Layer 7 of a small transformer language model trained on English Wikipedia (10 layers, counted from 0, width 96).
A neuron's activation on a vector x is ReLU(gate . x + bias) times (in . x + bias), where the dot is the dot product.

Input weights of the MLP neurons that the questions are about. A number n stands for n times 0.00055.
n21 gate (bias -0.449): 51 136 -83 -183 -104 82 -109 -84 63 239 4 -225 103 78 8 62 -11 -75 -129 -93 91 -306 -238 188 96 208 -60 235 -83 78 -68 152 206 69 -4 138 -284 54 -19 213 -88 20 -49 -41 -105 0 231 -66 110 8 -149 -8 88 0 -131 232 -90 -39 99 -180 134 221 -96 -236 159 -79 -81 75 164 -168 -56 174 -25 188 44 -109 -160 -25 -302 -48 -100 123 53 65 140 -146 -4 -44 48 -12 -169 250 -162 8 122 -69
n78 gate (bias -0.359): -155 0 -286 278 -73 50 -153 12 100 0 29 -205 40 25 0 -21 -144 -119 -119 31 225 139 0 16 72 54 37 68 -144 -379 114 -187 160 -237 42 -16 -75 42 -182 86 111 81 21 131 201 -174 0 -97 -40 59 70 239 -55 -118 -105 -87 -195 -12 8 32 -96 103 134 185 -162 28 -240 198 -171 -229 134 -32 -240 38 166 214 4 -293 -8 111 -28 105 117 -62 113 41 90 -81 -66 367 -29 -117 -47 -61 80 4
n96 gate (bias -0.575): -397 293 187 -62 119 22 90 -106 146 -147 197 -66 -72 -17 -4 18 97 -71 -58 -196 186 -47 -194 -173 164 -181 0 91 212 -324 110 -38 28 238 236 -21 -17 44 156 -77 -142 -8 73 -53 -115 46 9 294 37 -57 51 -292 -174 140 -17 0 -91 4 -40 228 67 201 -271 -58 -22 79 -211 29 -186 -89 378 -105 -17 0 130 -144 47 43 160 21 -38 169 43 -30 -35 69 137 -42 -94 39 -9 -42 -194 247 -142 39
n123 gate (bias -0.244): -167 -195 301 179 -175 -312 106 104 86 0 -112 -20 124 60 127 69 -52 -131 -24 -12 -68 -231 -110 -75 -4 81 34 110 -96 34 62 -167 -82 -131 12 -276 -124 -126 -8 -71 -231 108 -247 -56 -277 -174 39 -216 -286 -91 59 -86 68 -38 -33 -166 8 265 -166 33 -164 182 29 99 -39 -98 -13 -45 -29 -167 -12 -173 116 226 103 -69 -188 -30 91 -113 -8 8 -68 192 262 85 38 50 101 -232 -236 -21 -69 -264 -197 -30
n146 gate (bias -0.364): 103 218 69 124 -106 4 -34 25 -154 84 13 4 -118 22 -46 -52 -149 -172 91 127 52 17 -198 -34 -71 159 30 -87 13 345 118 63 115 -85 169 117 126 -211 185 132 -226 -21 112 -211 17 -118 118 -180 50 -66 9 -4 -36 -72 113 -172 25 8 112 95 -17 -21 -59 0 -111 329 -189 -289 177 4 -189 247 -9 304 147 25 -165 -174 -240 281 -59 152 -22 -164 -70 77 -128 -80 -103 184 307 -138 -194 25 -279 -150
n147 gate (bias -0.361): -94 87 0 23 -43 -75 -98 89 -11 77 120 -98 15 -210 -368 28 173 32 110 175 55 -16 83 -43 -202 -118 70 -80 -201 -176 196 70 80 7 29 76 -60 -362 -41 89 -162 123 -146 257 82 -246 -80 -96 49 -88 16 -48 -67 255 203 -347 136 -155 18 61 213 -11 -139 34 -77 4 -67 -27 -58 -74 54 -100 -148 -121 54 109 -163 48 215 97 247 -46 -75 -170 -92 102 23 -107 137 -145 -51 8 -81 -12 110 -114
n176 gate (bias -0.337): -87 -154 -185 146 213 -166 -108 39 70 125 -110 31 133 -154 43 -102 -26 -251 -335 -57 240 83 85 256 99 -32 -139 -97 -135 -81 78 -59 -85 -49 113 -58 -223 111 233 -40 -95 228 -233 12 -79 20 -12 -8 -224 -4 179 49 211 -114 4 40 -154 -4 -127 27 -135 -38 -126 245 -83 151 76 -31 -20 -186 200 117 -61 -99 -195 99 4 97 157 -48 -149 -145 28 185 110 -44 -163 59 0 164 139 109 45 -135 -70 -112
n178 gate (bias -0.526): 172 120 210 -17 -9 -153 76 -97 169 -79 127 171 -17 -9 39 5 -96 115 -43 -140 -176 279 -47 -105 -138 -219 -231 -4 69 0 158 -92 -45 21 61 117 -131 174 269 -110 -170 -35 -36 -82 155 -341 -259 -196 65 -159 -62 -118 101 158 122 -108 51 -77 221 250 -151 -9 75 -13 -74 74 -18 -87 224 44 105 -192 -391 -284 -52 -132 -97 185 -26 -186 -4 31 72 -54 -154 -183 142 -48 -62 49 -31 183 403 345 39 -49
n181 gate (bias -0.394): -66 56 -136 -187 -45 0 176 71 31 -62 197 -52 -270 -347 109 272 25 -28 70 159 136 -238 26 -307 -158 63 121 -92 -186 -120 -191 -222 -192 55 25 66 0 32 -108 -219 -256 -35 54 -51 -130 -244 -32 -143 30 -14 -27 229 -162 58 71 277 -256 -4 106 22 223 108 76 281 -121 -13 -131 -44 -22 237 49 101 -14 181 -124 -177 -13 55 -88 134 -373 -169 365 -41 -179 95 -13 154 63 45 171 -35 93 -103 145 -14
n202 gate (bias -0.558): 83 -124 -16 0 -166 117 364 -4 -91 -288 -316 297 -126 -22 -116 281 50 105 -150 38 -146 181 -226 -79 87 174 -177 137 -32 204 174 223 168 75 309 216 -122 182 225 -189 -101 -4 4 -154 -26 -122 41 132 167 -100 164 27 -42 250 26 -116 9 81 -104 -159 -47 -68 9 65 -37 -146 -151 56 -31 -171 -183 152 -77 -5 178 119 101 31 -44 48 0 48 22 45 -149 289 -66 -204 305 -13 -172 9 -182 -22 13 -75
n206 gate (bias -0.417): -57 65 -250 -4 -237 -50 -132 -94 -141 160 32 113 -138 -280 255 93 -111 -215 205 160 -47 59 74 -125 -23 -18 452 -26 79 23 -94 -107 -50 -290 112 -88 51 -335 -174 -58 -150 -103 -55 -149 347 -285 9 -14 92 130 -5 -55 -73 -67 -279 -41 122 53 17 -48 18 39 -27 119 -192 40 68 89 -156 148 165 62 -55 112 -111 43 -255 37 -9 158 -62 -27 165 96 37 381 -230 204 -181 77 126 204 -219 -4 -18 -132
n239 gate (bias -0.249): 76 90 166 62 164 251 203 112 186 148 74 -183 -88 111 51 265 65 -255 -51 35 34 -93 246 -48 75 171 162 -63 -8 25 -20 -84 109 206 -219 -91 12 -346 245 238 -155 -24 61 -91 -202 -215 -91 25 -16 79 -24 -91 111 -16 123 -127 0 71 167 63 -106 31 -84 -213 118 51 -130 4 28 133 203 238 46 163 131 -39 -16 -33 -28 -141 224 68 82 -25 -289 81 -174 83 24 24 -174 -171 21 -12 -71 0
n243 gate (bias -0.401): -254 -154 -43 -15 201 -16 96 -71 58 51 90 34 -294 69 -116 33 19 -25 -23 -99 15 147 227 -178 8 -213 52 -186 12 37 47 -181 140 15 -128 -58 -102 127 61 -36 -17 79 -89 -274 -12 -118 -90 78 -193 33 120 -41 -110 -174 -31 -173 -77 -19 -97 143 -8 -169 -256 214 -87 179 -8 31 35 190 16 -274 269 45 78 8 91 -122 122 -60 -126 142 -219 355 -130 -100 8 208 132 44 64 -20 251 115 -35 168
n21 in (bias 0.003): 233 87 -57 -29 -13 122 241 140 -96 -232 -79 -181 30 214 96 189 -105 -151 -58 -90 -133 21 -62 -267 -58 216 -4 -67 150 79 -13 123 -103 -113 -4 -25 -192 -106 4 -124 -111 85 -13 53 -64 80 162 -44 -216 -31 180 -162 228 -195 105 281 153 125 -105 -33 25 -181 -30 50 -49 4 -259 -143 233 81 -89 84 9 75 -4 120 187 17 -460 248 4 283 17 -130 -236 73 -163 -51 -47 -159 -278 93 155 -4 33 -26
n78 in (bias -0.014): 9 28 -153 -61 41 106 122 -191 -12 -136 -21 36 -12 -378 -12 43 -16 138 65 -24 -47 -17 -36 -252 182 -67 71 -138 -250 -107 29 -41 93 -114 -73 127 166 -164 88 -146 0 -103 156 120 75 -119 128 -124 12 -17 63 149 -75 195 -74 -68 0 -24 20 -24 146 -286 174 257 191 65 8 57 -145 283 -321 143 -163 173 -49 -261 323 64 58 -54 -25 91 110 -284 -17 -185 280 -70 63 138 -54 -164 13 237 102 34
n96 in (bias 0.001): -115 -134 9 -189 52 -320 82 -81 -453 28 -59 -37 287 73 -19 -29 -54 -40 264 142 230 129 125 -99 5 193 -234 5 -173 73 316 95 -226 -171 13 -33 44 -197 51 -133 15 61 -111 5 -248 198 -166 29 -255 34 -81 -83 -177 95 173 309 -176 -60 67 -23 88 -51 0 -126 -327 107 101 14 5 81 28 -94 20 -143 89 -101 66 -253 344 5 33 -269 126 -44 381 -331 -172 221 5 72 124 113 -133 138 -70 -144
n123 in (bias 0.196): -89 97 -114 -86 112 43 -35 192 -87 15 -83 75 348 67 87 123 -84 84 113 -137 7 85 23 12 12 129 35 -102 -40 -246 80 61 -72 267 -54 254 -230 32 -101 -178 -105 92 24 132 85 172 -107 287 -132 36 -85 24 48 -269 -190 -82 105 -226 73 106 -181 -45 -173 -42 -60 -26 -98 -69 -61 -100 -206 -53 36 -4 133 -194 -100 39 27 -85 23 -61 -79 126 273 117 85 -11 -105 86 116 232 152 166 -129 -187
n146 in (bias 0.127): 105 -208 112 53 -179 -31 106 55 34 133 -154 -53 -193 449 -59 5 0 10 102 -91 14 -25 -24 -5 42 349 -50 171 10 -82 435 0 -98 -175 -184 -240 133 -129 -125 110 -250 -302 228 129 40 366 159 165 263 164 110 51 328 -79 59 122 -160 -112 9 -234 210 -24 -89 -20 292 137 101 197 -5 -179 104 -98 -92 -218 -256 34 -294 -15 123 -5 272 218 -36 -10 -67 -186 230 143 -20 10 -35 -187 264 130 -137 -247
n147 in (bias -0.030): -266 -38 -110 211 -75 20 -239 -12 116 149 24 -31 -16 -28 89 367 -150 -111 192 133 -113 115 173 102 -124 16 -270 158 -127 37 -141 35 -88 75 164 4 178 -86 176 -194 -115 31 -20 135 107 82 65 -106 -50 20 123 -175 -60 248 -203 48 177 -77 -131 -27 -62 314 283 -124 -144 -12 4 129 75 134 129 12 -57 -74 4 34 150 89 -117 -115 51 106 -214 72 183 188 103 -78 -48 116 155 43 -16 40 97 -40
n176 in (bias 0.041): 64 380 0 -143 -52 -133 -57 4 -141 134 -219 118 159 36 13 -67 161 -77 -42 13 -111 -13 220 -125 41 -75 -17 -119 -81 -188 -95 -39 121 120 141 -316 125 9 -67 -117 363 151 -146 13 -44 -95 -45 -188 -85 -54 188 54 -182 -364 -261 -31 -258 152 127 -38 26 71 311 282 -36 -64 -97 77 -9 -156 -112 159 -9 -86 -9 -71 -26 -27 112 -22 -203 134 22 217 -228 40 65 -69 -13 316 79 94 -72 4 -9 -329
n178 in (bias -0.188): -71 -14 82 42 346 -34 -92 -183 -114 134 -55 -126 -267 108 363 -65 55 -90 -258 -116 -96 29 366 211 -20 -122 24 -273 260 204 244 19 -22 -27 89 19 129 85 -163 -39 191 -182 265 -159 63 191 -114 169 -141 30 -281 203 -166 58 -67 -279 -164 19 59 89 5 159 129 -185 -81 -43 -171 62 -115 -241 43 257 114 -100 5 107 -135 331 -153 44 120 72 118 -157 124 307 295 162 78 -73 -48 -205 185 -53 -232 136
n181 in (bias -0.013): 156 110 43 -25 -113 80 -88 39 21 78 4 -4 99 -31 201 90 -21 123 128 -71 70 -408 -76 -83 200 75 250 -179 -68 -81 -230 -126 77 104 36 69 251 -127 25 -79 -155 265 -62 316 -53 -195 175 208 -77 27 -180 -54 113 -209 129 111 -123 94 -95 -154 60 -34 65 279 -105 4 31 -155 -117 9 -143 -30 -67 -54 -207 -270 331 420 307 22 17 -117 -58 -200 -58 150 -44 60 -229 13 -44 104 32 -57 21 -216
n202 in (bias 0.137): -22 -183 287 138 21 289 90 -37 -474 -166 86 345 -10 193 51 141 -319 -311 0 -81 40 -105 -112 -21 16 -21 21 -15 -185 216 99 -313 156 -55 -218 134 27 315 -15 168 -181 26 5 -11 -452 312 -49 -190 56 124 69 318 -80 141 150 -202 -153 -296 89 0 -200 -61 172 216 -82 36 69 207 177 -110 119 72 -248 0 -57 -137 -335 81 -229 -158 -125 250 -198 -80 -162 32 116 243 -185 26 63 -186 0 247 -41 64
n206 in (bias -0.121): -108 -95 -284 100 -44 355 -297 -285 88 22 60 -172 146 82 192 221 -97 -51 -252 266 30 58 -126 -36 116 68 170 31 -42 -14 106 31 -187 38 -25 97 128 -46 65 179 -37 -75 -122 -147 -107 -164 -266 -180 -4 5 198 78 -119 9 185 14 100 -78 89 57 127 -216 53 -351 -354 -101 -32 -238 75 85 -4 211 14 -37 13 -194 -22 -119 234 116 -18 71 68 -195 -55 -63 117 -300 90 157 188 -176 19 143 105 -207
n239 in (bias -0.052): -287 87 84 -209 -138 -114 -63 103 -229 -49 -152 368 124 27 -236 180 208 70 -144 220 51 -207 83 -9 224 5 32 -18 -112 217 -36 -58 63 -85 -66 35 152 -334 117 287 220 -133 86 102 -175 -62 175 -259 -22 -138 -149 37 -4 22 -190 64 -165 17 68 -83 4 -35 -4 -207 -103 22 -114 -106 263 219 -191 75 37 -107 124 -269 -121 -220 62 117 36 18 87 -242 37 72 365 97 -41 321 18 -88 84 4 75 86
n243 in (bias -0.114): -310 88 -70 93 30 199 -35 -199 136 116 -298 -59 -184 71 -8 4 -132 -311 164 125 29 -30 190 -138 163 448 -244 271 -108 89 9 -69 81 16 56 196 151 27 -121 -121 -77 -108 -79 112 -43 -103 165 125 -114 27 157 -107 -169 -104 -68 97 -114 -4 -8 -195 195 21 -112 -315 36 72 -40 13 -250 -87 -202 -124 -76 86 145 92 -121 -27 -9 22 77 -73 -27 26 -53 70 65 111 -210 96 187 -299 153 -22 157 315

Each question shows a token from some text and the vector x that enters the MLP there. A number n stands for n times 0.016.

" until": 48 88 25 -85 -22 174 38 50 -1 69 44 67 73 112 31 114 114 -105 -44 131 94 -110 -36 20 -200 -129 10 -91 196 -52 3 -30 46 83 -6 -7 201 -105 105 66 28 -68 -120 -78 -143 101 -118 19 76 23 8 -181 -118 211 -108 -29 100 92 134 66 58 -140 -4 -191 -41 23 -30 95 12 15 195 -188 4 154 27 38 -53 -117 87 27 71 82 -58 -163 -96 69 114 -181 -63 -12 42 -156 3 -98 -92 -67
Which two neurons fire most, strongest first? n239, n147

" \"": 81 32 -47 -140 10 -6 45 -30 -30 195 59 -232 130 29 -93 -7 67 55 101 59 16 -29 -105 37 -285 -57 0 2 163 24 -264 41 -7 -35 -86 73 8 -29 90 42 88 -101 -67 201 -27 -89 16 80 58 139 -138 110 45 -40 116 62 187 -2 46 14 -108 -110 152 -40 -251 65 -36 68 -109 -123 23 -24 121 158 -144 -18 -125 -92 60 43 67 -11 24 -37 11 11 19 -11 -174 38 -57 -25 171 -16 85 -39
Which of these neurons fires most? n206

" and": 82 -47 -91 -188 -121 -52 94 -36 -152 272 -152 13 179 67 -79 77 -45 -65 6 106 126 -133 -3 -3 -106 -24 69 -12 52 -20 -15 46 87 73 100 25 -12 -8 -76 -61 56 -10 -157 84 -78 180 74 -20 12 -19 148 -53 26 287 -27 -119 109 1 21 -34 107 -119 -8 -33 -111 71 -46 82 49 66 -50 -182 -45 280 -67 -49 38 -101 -96 -69 25 -8 54 -32 90 -95 108 79 -130 -77 25 -50 8 -146 48 66
The three highest activations, in order: n21, n147, n123

"2": 31 -109 117 158 -253 33 75 129 -50 -45 -5 28 167 45 66 -208 132 -82 -55 64 -50 -3 39 -11 -64 -102 -138 -191 -125 -13 -55 49 -162 -144 -41 7 -118 15 -68 -54 -67 -26 17 136 84 103 169 61 -120 42 -69 158 -76 39 -44 54 79 4 236 -4 226 114 18 -22 -243 -30 -24 -27 213 38 -78 -28 -152 28 65 52 44 12 31 -90 186 -110 -74 -78 128 146 10 -128 50 -101 63 -96 50 -30 115 -53
Which of these neurons fires most? n147

" a": -69 -58 -43 -28 -73 -4 66 -79 27 154 135 -113 221 4 113 54 -50 -33 115 -12 48 -113 -177 -9 -181 66 -117 -83 300 40 51 15 162 -44 -29 -30 -58 -99 -13 43 132 -55 -121 26 -92 72 109 62 -22 73 19 -43 -75 45 -60 106 120 83 143 50 -98 -216 21 -154 -87 12 -64 145 -19 -1 -25 9 -51 245 -20 -168 112 -40 -22 54 97 69 -39 -62 -26 -31 67 4 129 51 4 -37 39 -205 -94 -96
Which of these neurons fires most? n21

" wh": -29 150 -113 68 80 144 77 -90 -21 24 -140 -9 20 -22 -203 -46 32 2 -66 58 -122 -6 -85 -28 -143 -103 -21 95 98 -88 -6 116 45 -152 -167 -46 49 -144 68 -32 -7 -39 43 146 20 117 30 98 -192 -5 49 221 -5 179 -140 39 65 2 114 22 94 -27 100 109 -89 127 -25 5 -153 37 99 -159 -96 192 101 -60 -100 -192 42 33 -53 145 -52 40 109 92 206 -101 -111 -11 -54 -154 -12 18 71 40
Which two neurons fire most, strongest first? n78, n147

"th": -130 13 20 -62 15 -26 19 -80 -44 -127 35 76 96 20 107 -11 41 48 -185 -102 -116 -39 90 59 -11 -133 -149 142 -56 -199 -56 144 -63 183 -95 159 85 94 -25 101 -12 59 82 -4 -138 151 34 168 -114 15 42 224 -114 -67 0 -158 -17 107 -1 96 110 -170 -169 26 -66 47 -54 150 81 61 -89 -201 43 193 -25 -18 3 100 -42 92 -129 115 10 -71 19 46 -33 59 26 186 -14 -1 -1 -133 37 53
Which neuron fires most, and how strongly? n243, at about 0.24

" Sec": 36 86 -10 22 -141 51 -12 -10 -22 94 -51 22 1 63 3 -73 -27 -58 92 80 14 -142 77 26 -198 -150 -146 -30 -125 -151 131 -10 -140 -48 18 -52 17 -143 33 10 175 0 -141 89 -21 103 -51 6 -17 113 -102 205 -103 93 -58 278 -34 -38 -183 -15 189 -93 -76 -75 20 59 26 172 174 33 81 -8 1 65 -15 20 81 100 130 3 -143 20 31 28 -124 42 -109 -60 -218 96 151 -163 117 -41 106 58
Which two neurons fire most, strongest first? n181, n176

"mer": 92 -74 90 -65 81 247 -6 -126 -104 -22 49 136 -76 -15 3 24 -5 45 27 18 27 -36 -79 11 -49 25 32 112 244 -122 139 18 -86 -71 -15 23 -17 29 -117 -119 215 -20 -184 7 -102 -77 -72 13 22 55 -28 -247 43 7 -152 -50 111 -1 82 -73 164 -65 -168 109 71 195 139 -22 192 -129 -59 -27 21 -45 -102 124 16 -291 222 -58 66 31 99 -28 107 -114 11 -59 -57 -1 24 -79 56 97 -120 -25
Which neuron fires most, and how strongly? n96, at about 0.2

" epis": 52 159 16 -56 -39 79 -61 48 68 21 -100 99 -74 -105 -71 -58 68 -24 -43 -56 -72 167 -50 159 -166 -147 -4 -35 -14 -139 107 195 -78 9 26 -27 -35 13 86 -45 249 -38 -46 105 -107 104 90 154 -144 -30 -74 67 -177 185 -37 114 27 -99 -79 3 208 -114 -100 12 -67 107 -29 207 -58 -59 -111 96 -16 192 103 91 -93 -107 65 -88 -37 -99 -49 -61 14 -123 128 87 -1 56 -65 -64 -75 -84 145 39
Which two neurons fire most, strongest first? n78, n96

"'": 12 53 15 -175 152 158 -131 -150 81 133 12 -140 39 3 -66 41 86 -119 -36 -105 -151 -76 -65 4 -86 -72 75 -93 -18 9 87 87 -150 -62 -18 255 20 76 -130 -30 -34 64 -157 162 -21 1 -136 76 74 14 248 126 -189 -121 -14 30 204 78 -129 13 -75 -81 60 -96 -117 78 68 60 -139 -70 79 -58 2 165 25 25 -83 19 77 -103 5 -119 100 -69 105 -1 19 44 -33 82 138 191 142 -140 1 15
Which neuron fires most, and how strongly? n206, at about 1.3

" May": -51 126 22 -7 21 138 47 -89 44 -90 71 -13 66 80 184 27 32 -21 -151 7 123 -126 145 171 -200 -283 3 67 -25 -118 46 130 -138 -2 -91 -5 164 -61 104 16 -31 -57 -45 -39 -240 -85 87 177 39 -32 -32 77 -68 -100 11 147 60 -19 91 116 -10 -76 -12 -28 -70 -30 127 148 94 -28 -61 -125 -44 88 3 -131 118 32 113 -49 -38 66 50 -97 -120 118 -37 -121 2 85 50 -101 127 -95 -3 -30
Which two neurons fire most, strongest first? n181, n239

"ice": 156 -127 -1 -30 -76 65 -16 170 67 183 95 10 93 -106 77 42 19 4 77 -97 -107 0 -53 48 -112 -119 -154 64 -42 -90 -136 -63 107 -14 -67 133 -100 15 -30 -63 25 -62 -25 22 -145 -119 -188 93 -32 170 120 82 -42 59 167 124 82 52 49 -26 118 49 170 122 29 -114 104 -33 167 143 -208 39 -69 84 125 119 20 -197 156 -30 -150 -124 -105 -1 -2 37 -141 -141 85 -79 -64 -3 -132 -6 -56 17
Which of these neurons fires most? n181

" to": -95 164 132 21 50 -111 -131 -94 -119 133 85 98 141 -58 -161 -6 51 -85 48 67 117 -43 132 2 -116 32 -154 131 231 -66 114 -6 117 -17 42 -3 118 -80 -2 -275 -40 33 -67 65 -42 108 103 50 -184 36 -25 60 -87 -25 -2 -146 132 -43 -65 175 35 -164 148 -153 -156 -3 146 3 -114 -37 160 -230 35 85 -28 21 9 -12 52 94 -31 -64 87 130 -84 -68 35 54 -7 -73 40 -157 17 36 66 -48
The three highest activations, in order: n96, n147, n243

" also": 179 106 -115 -41 46 -40 124 -4 -74 235 -11 -123 -13 21 -110 107 -40 -26 -27 72 25 -154 -38 -9 -191 21 4 93 181 -170 -100 2 -32 66 -21 77 1 38 -65 36 14 121 60 17 -50 228 30 -19 4 -11 -12 -95 -22 160 6 -49 188 79 94 103 21 -137 70 -156 15 59 94 42 62 -5 -74 -49 -88 164 -98 191 -23 34 -52 -23 3 -137 -115 8 139 -61 80 -30 -94 -31 -229 -45 -183 -206 23 134
Which of these neurons fires most? n21

"ist": 248 -123 85 -78 -137 242 134 -56 -178 67 170 -62 8 56 15 14 -158 -11 -12 183 -18 119 1 -79 117 -97 -79 55 -13 64 206 23 180 -158 11 1 159 -15 59 -62 147 5 -101 -55 -139 86 -27 -18 -147 -10 -57 69 7 128 55 72 -10 -92 -79 -29 -119 -166 -112 -87 108 98 34 -123 -170 -78 -80 13 109 -50 -49 144 -22 -124 134 -16 -109 63 -79 132 0 -19 2 -59 -38 -82 189 13 102 -58 -12 95
The three highest activations, in order: n202, n243, n146

"ite": 87 6 38 96 16 102 -9 84 26 25 150 -55 211 -159 0 90 154 -201 -26 -55 6 -86 -94 -215 -74 107 28 21 78 63 43 103 95 -121 -100 69 94 -102 -101 -201 74 62 -139 -51 -34 -70 -225 -85 96 214 -2 -90 -80 59 123 15 181 18 -127 80 -62 -51 157 -134 -231 119 -61 -88 74 -28 -100 -124 17 174 18 191 -149 -80 35 65 70 5 -59 -5 -90 35 53 -122 90 -2 121 87 20 -82 -76 -3
Which of these neurons fires most? n206

" of": 51 90 119 48 53 -21 111 -105 60 17 67 -34 277 -109 8 97 -69 5 -123 83 135 -81 8 93 -47 3 -86 -73 130 8 -36 85 169 -59 1 11 71 -152 -79 -77 164 11 -80 24 -87 49 10 -11 -46 40 15 59 -44 73 -38 -242 85 -131 -43 25 31 -86 124 -185 14 21 86 154 -19 -7 -5 -44 -46 50 -22 2 -142 -102 -11 96 149 27 -57 19 48 58 100 -64 -135 -85 111 79 34 -331 -38 5
Which of these neurons fires most? n147

"5": -70 108 26 -115 -111 89 154 120 -72 52 116 25 56 -29 99 88 29 -20 -191 99 -43 0 -16 76 -120 -176 28 4 -17 -62 -121 59 -38 -97 -23 -11 106 -124 -237 19 -178 44 -24 -26 -120 -88 58 12 -59 13 57 94 -179 23 65 -12 43 108 304 101 -42 -62 -152 62 -82 -138 57 147 143 76 -151 -164 -97 176 -19 -52 53 -41 142 153 134 -136 95 -89 82 16 19 -50 67 101 -19 153 -42 -87 64 -54
The three highest activations, in order: n181, n206, n123

" appear": 265 -72 -103 -185 -126 144 45 -131 -58 31 48 -147 -85 -39 79 59 -55 -51 -25 111 -4 32 -47 87 -163 -154 56 44 179 23 43 181 30 -90 -41 44 -8 10 12 -51 57 31 -108 92 -52 92 89 59 -167 -174 -8 47 35 49 -108 109 173 -2 86 126 -103 -162 -118 -120 -106 149 135 145 -40 -44 -38 123 86 205 -24 54 -76 44 47 -62 -6 -213 7 -7 49 69 148 14 -61 -90 -36 -52 48 -125 -73 70
Which two neurons fire most, strongest first? n206, n21

" pro": 58 224 31 -19 -71 21 -70 62 -15 -16 180 109 7 -4 -46 -9 -70 -19 125 -31 6 -32 -59 14 -97 -70 -177 22 177 -146 36 24 -39 -111 39 -25 -30 119 -168 -70 52 55 -102 212 -60 39 28 95 -68 188 13 100 -65 250 -163 -64 -6 -62 37 5 10 -58 -40 -158 28 150 78 75 -80 -35 -200 144 89 176 2 91 -171 -150 74 54 53 -50 -179 -45 -29 3 67 2 -170 88 -29 -217 84 -28 134 -36
Which of these neurons fires most? n78

"ud": 78 13 51 53 -91 25 -18 -4 37 103 2 -33 70 -99 -70 -204 205 -94 -17 8 -125 119 -127 90 -205 -139 -103 225 104 -33 -48 49 -139 186 122 127 32 -8 -62 -142 13 -168 41 71 17 63 91 6 59 -27 106 -20 96 108 -192 -16 -21 -25 -153 233 -4 90 23 -80 -108 195 -128 11 -5 -18 18 122 73 -11 -82 27 -5 42 4 -3 -153 -176 260 90 -83 32 172 83 26 71 -58 -53 -58 39 -113 -145
Which two neurons fire most, strongest first? n178, n176

"ly": 91 -93 359 -91 106 9 186 -84 3 17 -72 72 191 49 10 -19 -97 52 -166 -142 -2 -34 85 -54 -58 -103 -46 -11 -63 -41 105 103 -114 3 4 39 47 0 -31 -131 14 44 111 87 -62 27 -84 -50 -86 -72 19 -160 11 -21 -94 -62 -27 149 22 -12 126 166 80 -22 -77 -121 95 -215 86 19 -6 -137 -71 130 -82 129 4 75 35 -57 -77 -210 56 235 41 -36 -9 -203 227 -50 48 -165 203 0 49 123
Which of these neurons fires most? n178

"ent": 153 -37 55 96 -50 113 117 14 -97 -25 81 -82 14 -42 17 57 150 -188 -5 63 -197 109 -233 -156 -103 76 -85 -1 -132 -121 70 128 76 11 66 -116 -15 159 -45 -218 20 11 7 -160 -29 34 -36 -158 110 -39 79 123 -11 130 -118 28 99 -65 217 62 -128 -66 45 52 -14 34 53 -18 43 84 8 -4 79 77 -89 219 -95 -17 39 -51 45 -221 -151 -161 94 257 -159 -146 64 -37 45 -69 54 38 17 8
Which of these neurons fires most? n202

"ially": 92 59 -13 -19 169 76 158 81 -23 189 71 -43 19 136 -90 102 78 46 -60 12 33 -40 29 -192 -193 29 130 60 91 42 -40 -18 -58 52 -88 -91 8 -40 -159 -204 78 146 -113 -34 -187 191 -2 -57 -128 -174 -53 68 -101 57 -94 -86 172 169 -94 3 -41 -67 17 -162 88 59 106 -174 53 72 -43 -12 -13 90 -64 63 91 -57 -22 -24 67 -43 -16 -122 -89 -35 170 27 14 9 -128 68 35 -210 44 185
Which neuron fires most, and how strongly? n239, at about 0.74

"orn": 165 82 -10 -26 -132 206 72 1 -9 104 123 -23 65 -81 37 -120 223 -116 65 68 -98 5 -81 -57 -96 64 -89 120 86 -53 92 85 -10 215 -119 53 79 3 -123 -50 109 269 44 219 -87 91 -62 -1 3 -202 85 79 -59 -28 -185 -66 -102 -41 -49 -42 164 58 36 44 -134 50 197 -96 -143 -53 -54 -178 -69 58 -72 9 -69 -72 -100 3 15 31 232 -26 53 53 23 -108 -87 -44 -34 -19 7 -42 -107 -96
Which of these neurons fires most? n181

" In": 172 76 -75 48 3 113 90 -38 4 41 65 -5 133 146 30 34 25 -27 -42 59 133 -114 -1 3 -92 -193 -36 -132 258 -195 -162 59 35 -117 -59 -87 125 -127 31 -49 153 4 -128 44 77 -31 35 15 108 245 97 -31 -31 -29 43 16 52 81 -3 -14 71 -158 50 -213 -28 47 -71 144 23 -78 96 51 -114 100 -24 95 -119 -19 34 84 32 10 -2 50 -196 43 -128 -44 0 -2 26 -180 75 -191 -87 -69
Which of these neurons fires most? n206

"ed": 310 115 130 161 -57 83 -32 141 -153 149 89 -69 69 -65 139 -34 49 -108 -48 143 -68 85 -195 -58 -206 31 128 23 56 -38 155 104 87 -106 83 -8 -90 -132 -95 -66 -32 162 -4 119 13 39 -41 -91 22 -26 -104 -41 -37 -57 71 -56 22 -110 -44 -50 -3 -79 -98 -18 -106 19 107 -3 138 52 71 -70 -88 193 -155 -69 -37 -75 -175 37 170 -49 -61 11 175 -96 27 -42 10 -31 -1 29 -92 -195 0 106
Which neuron fires most, and how strongly? n21, at about 1.3

" new": 100 119 88 -16 -60 -59 -48 -53 16 80 127 -86 56 131 55 -132 64 -15 46 18 1 73 -202 102 -172 -78 -88 -22 194 -100 -37 66 7 -31 -68 127 -40 -75 -69 -14 118 55 -128 156 -203 28 173 93 -84 -25 -57 39 6 72 -141 -2 -29 146 96 -45 -51 -199 2 -53 107 35 76 117 127 5 -101 -11 32 179 -6 -37 -22 -60 70 176 103 60 57 69 54 39 -61 69 -215 -109 -2 -120 59 -169 -162 0
The three highest activations, in order: n21, n123, n146

" October": -58 192 100 13 105 172 98 -74 61 -127 134 20 74 82 81 -10 -9 -66 -39 51 139 -130 183 41 -171 -215 -148 43 -23 -181 -11 55 -134 -1 -56 -59 196 -90 24 20 11 56 -148 -72 -234 -20 -15 75 -35 18 -1 38 -57 -49 37 197 161 -49 136 181 19 -47 -107 -29 -52 -67 106 124 49 -52 -64 -34 -11 111 -66 -66 -20 75 -2 4 24 111 17 -124 -53 93 1 -99 6 -23 126 -34 107 -191 10 1
Which of these neurons fires most? n181

"ing": 103 -85 85 75 63 5 145 136 -58 33 92 -36 221 -109 -14 -52 65 -113 -163 -199 -138 67 68 166 -134 -83 -85 16 192 -192 217 68 -26 -87 78 -14 -2 -160 -64 -38 -253 11 33 153 117 40 96 -70 -12 30 95 -11 -125 20 -63 -8 -65 -69 -3 264 -96 -77 -98 13 -30 -123 8 -205 147 -13 43 92 -53 36 83 64 -181 -47 44 -3 56 8 -47 120 81 32 72 10 25 -40 76 57 11 -116 -43 183
Which two neurons fire most, strongest first? n123, n178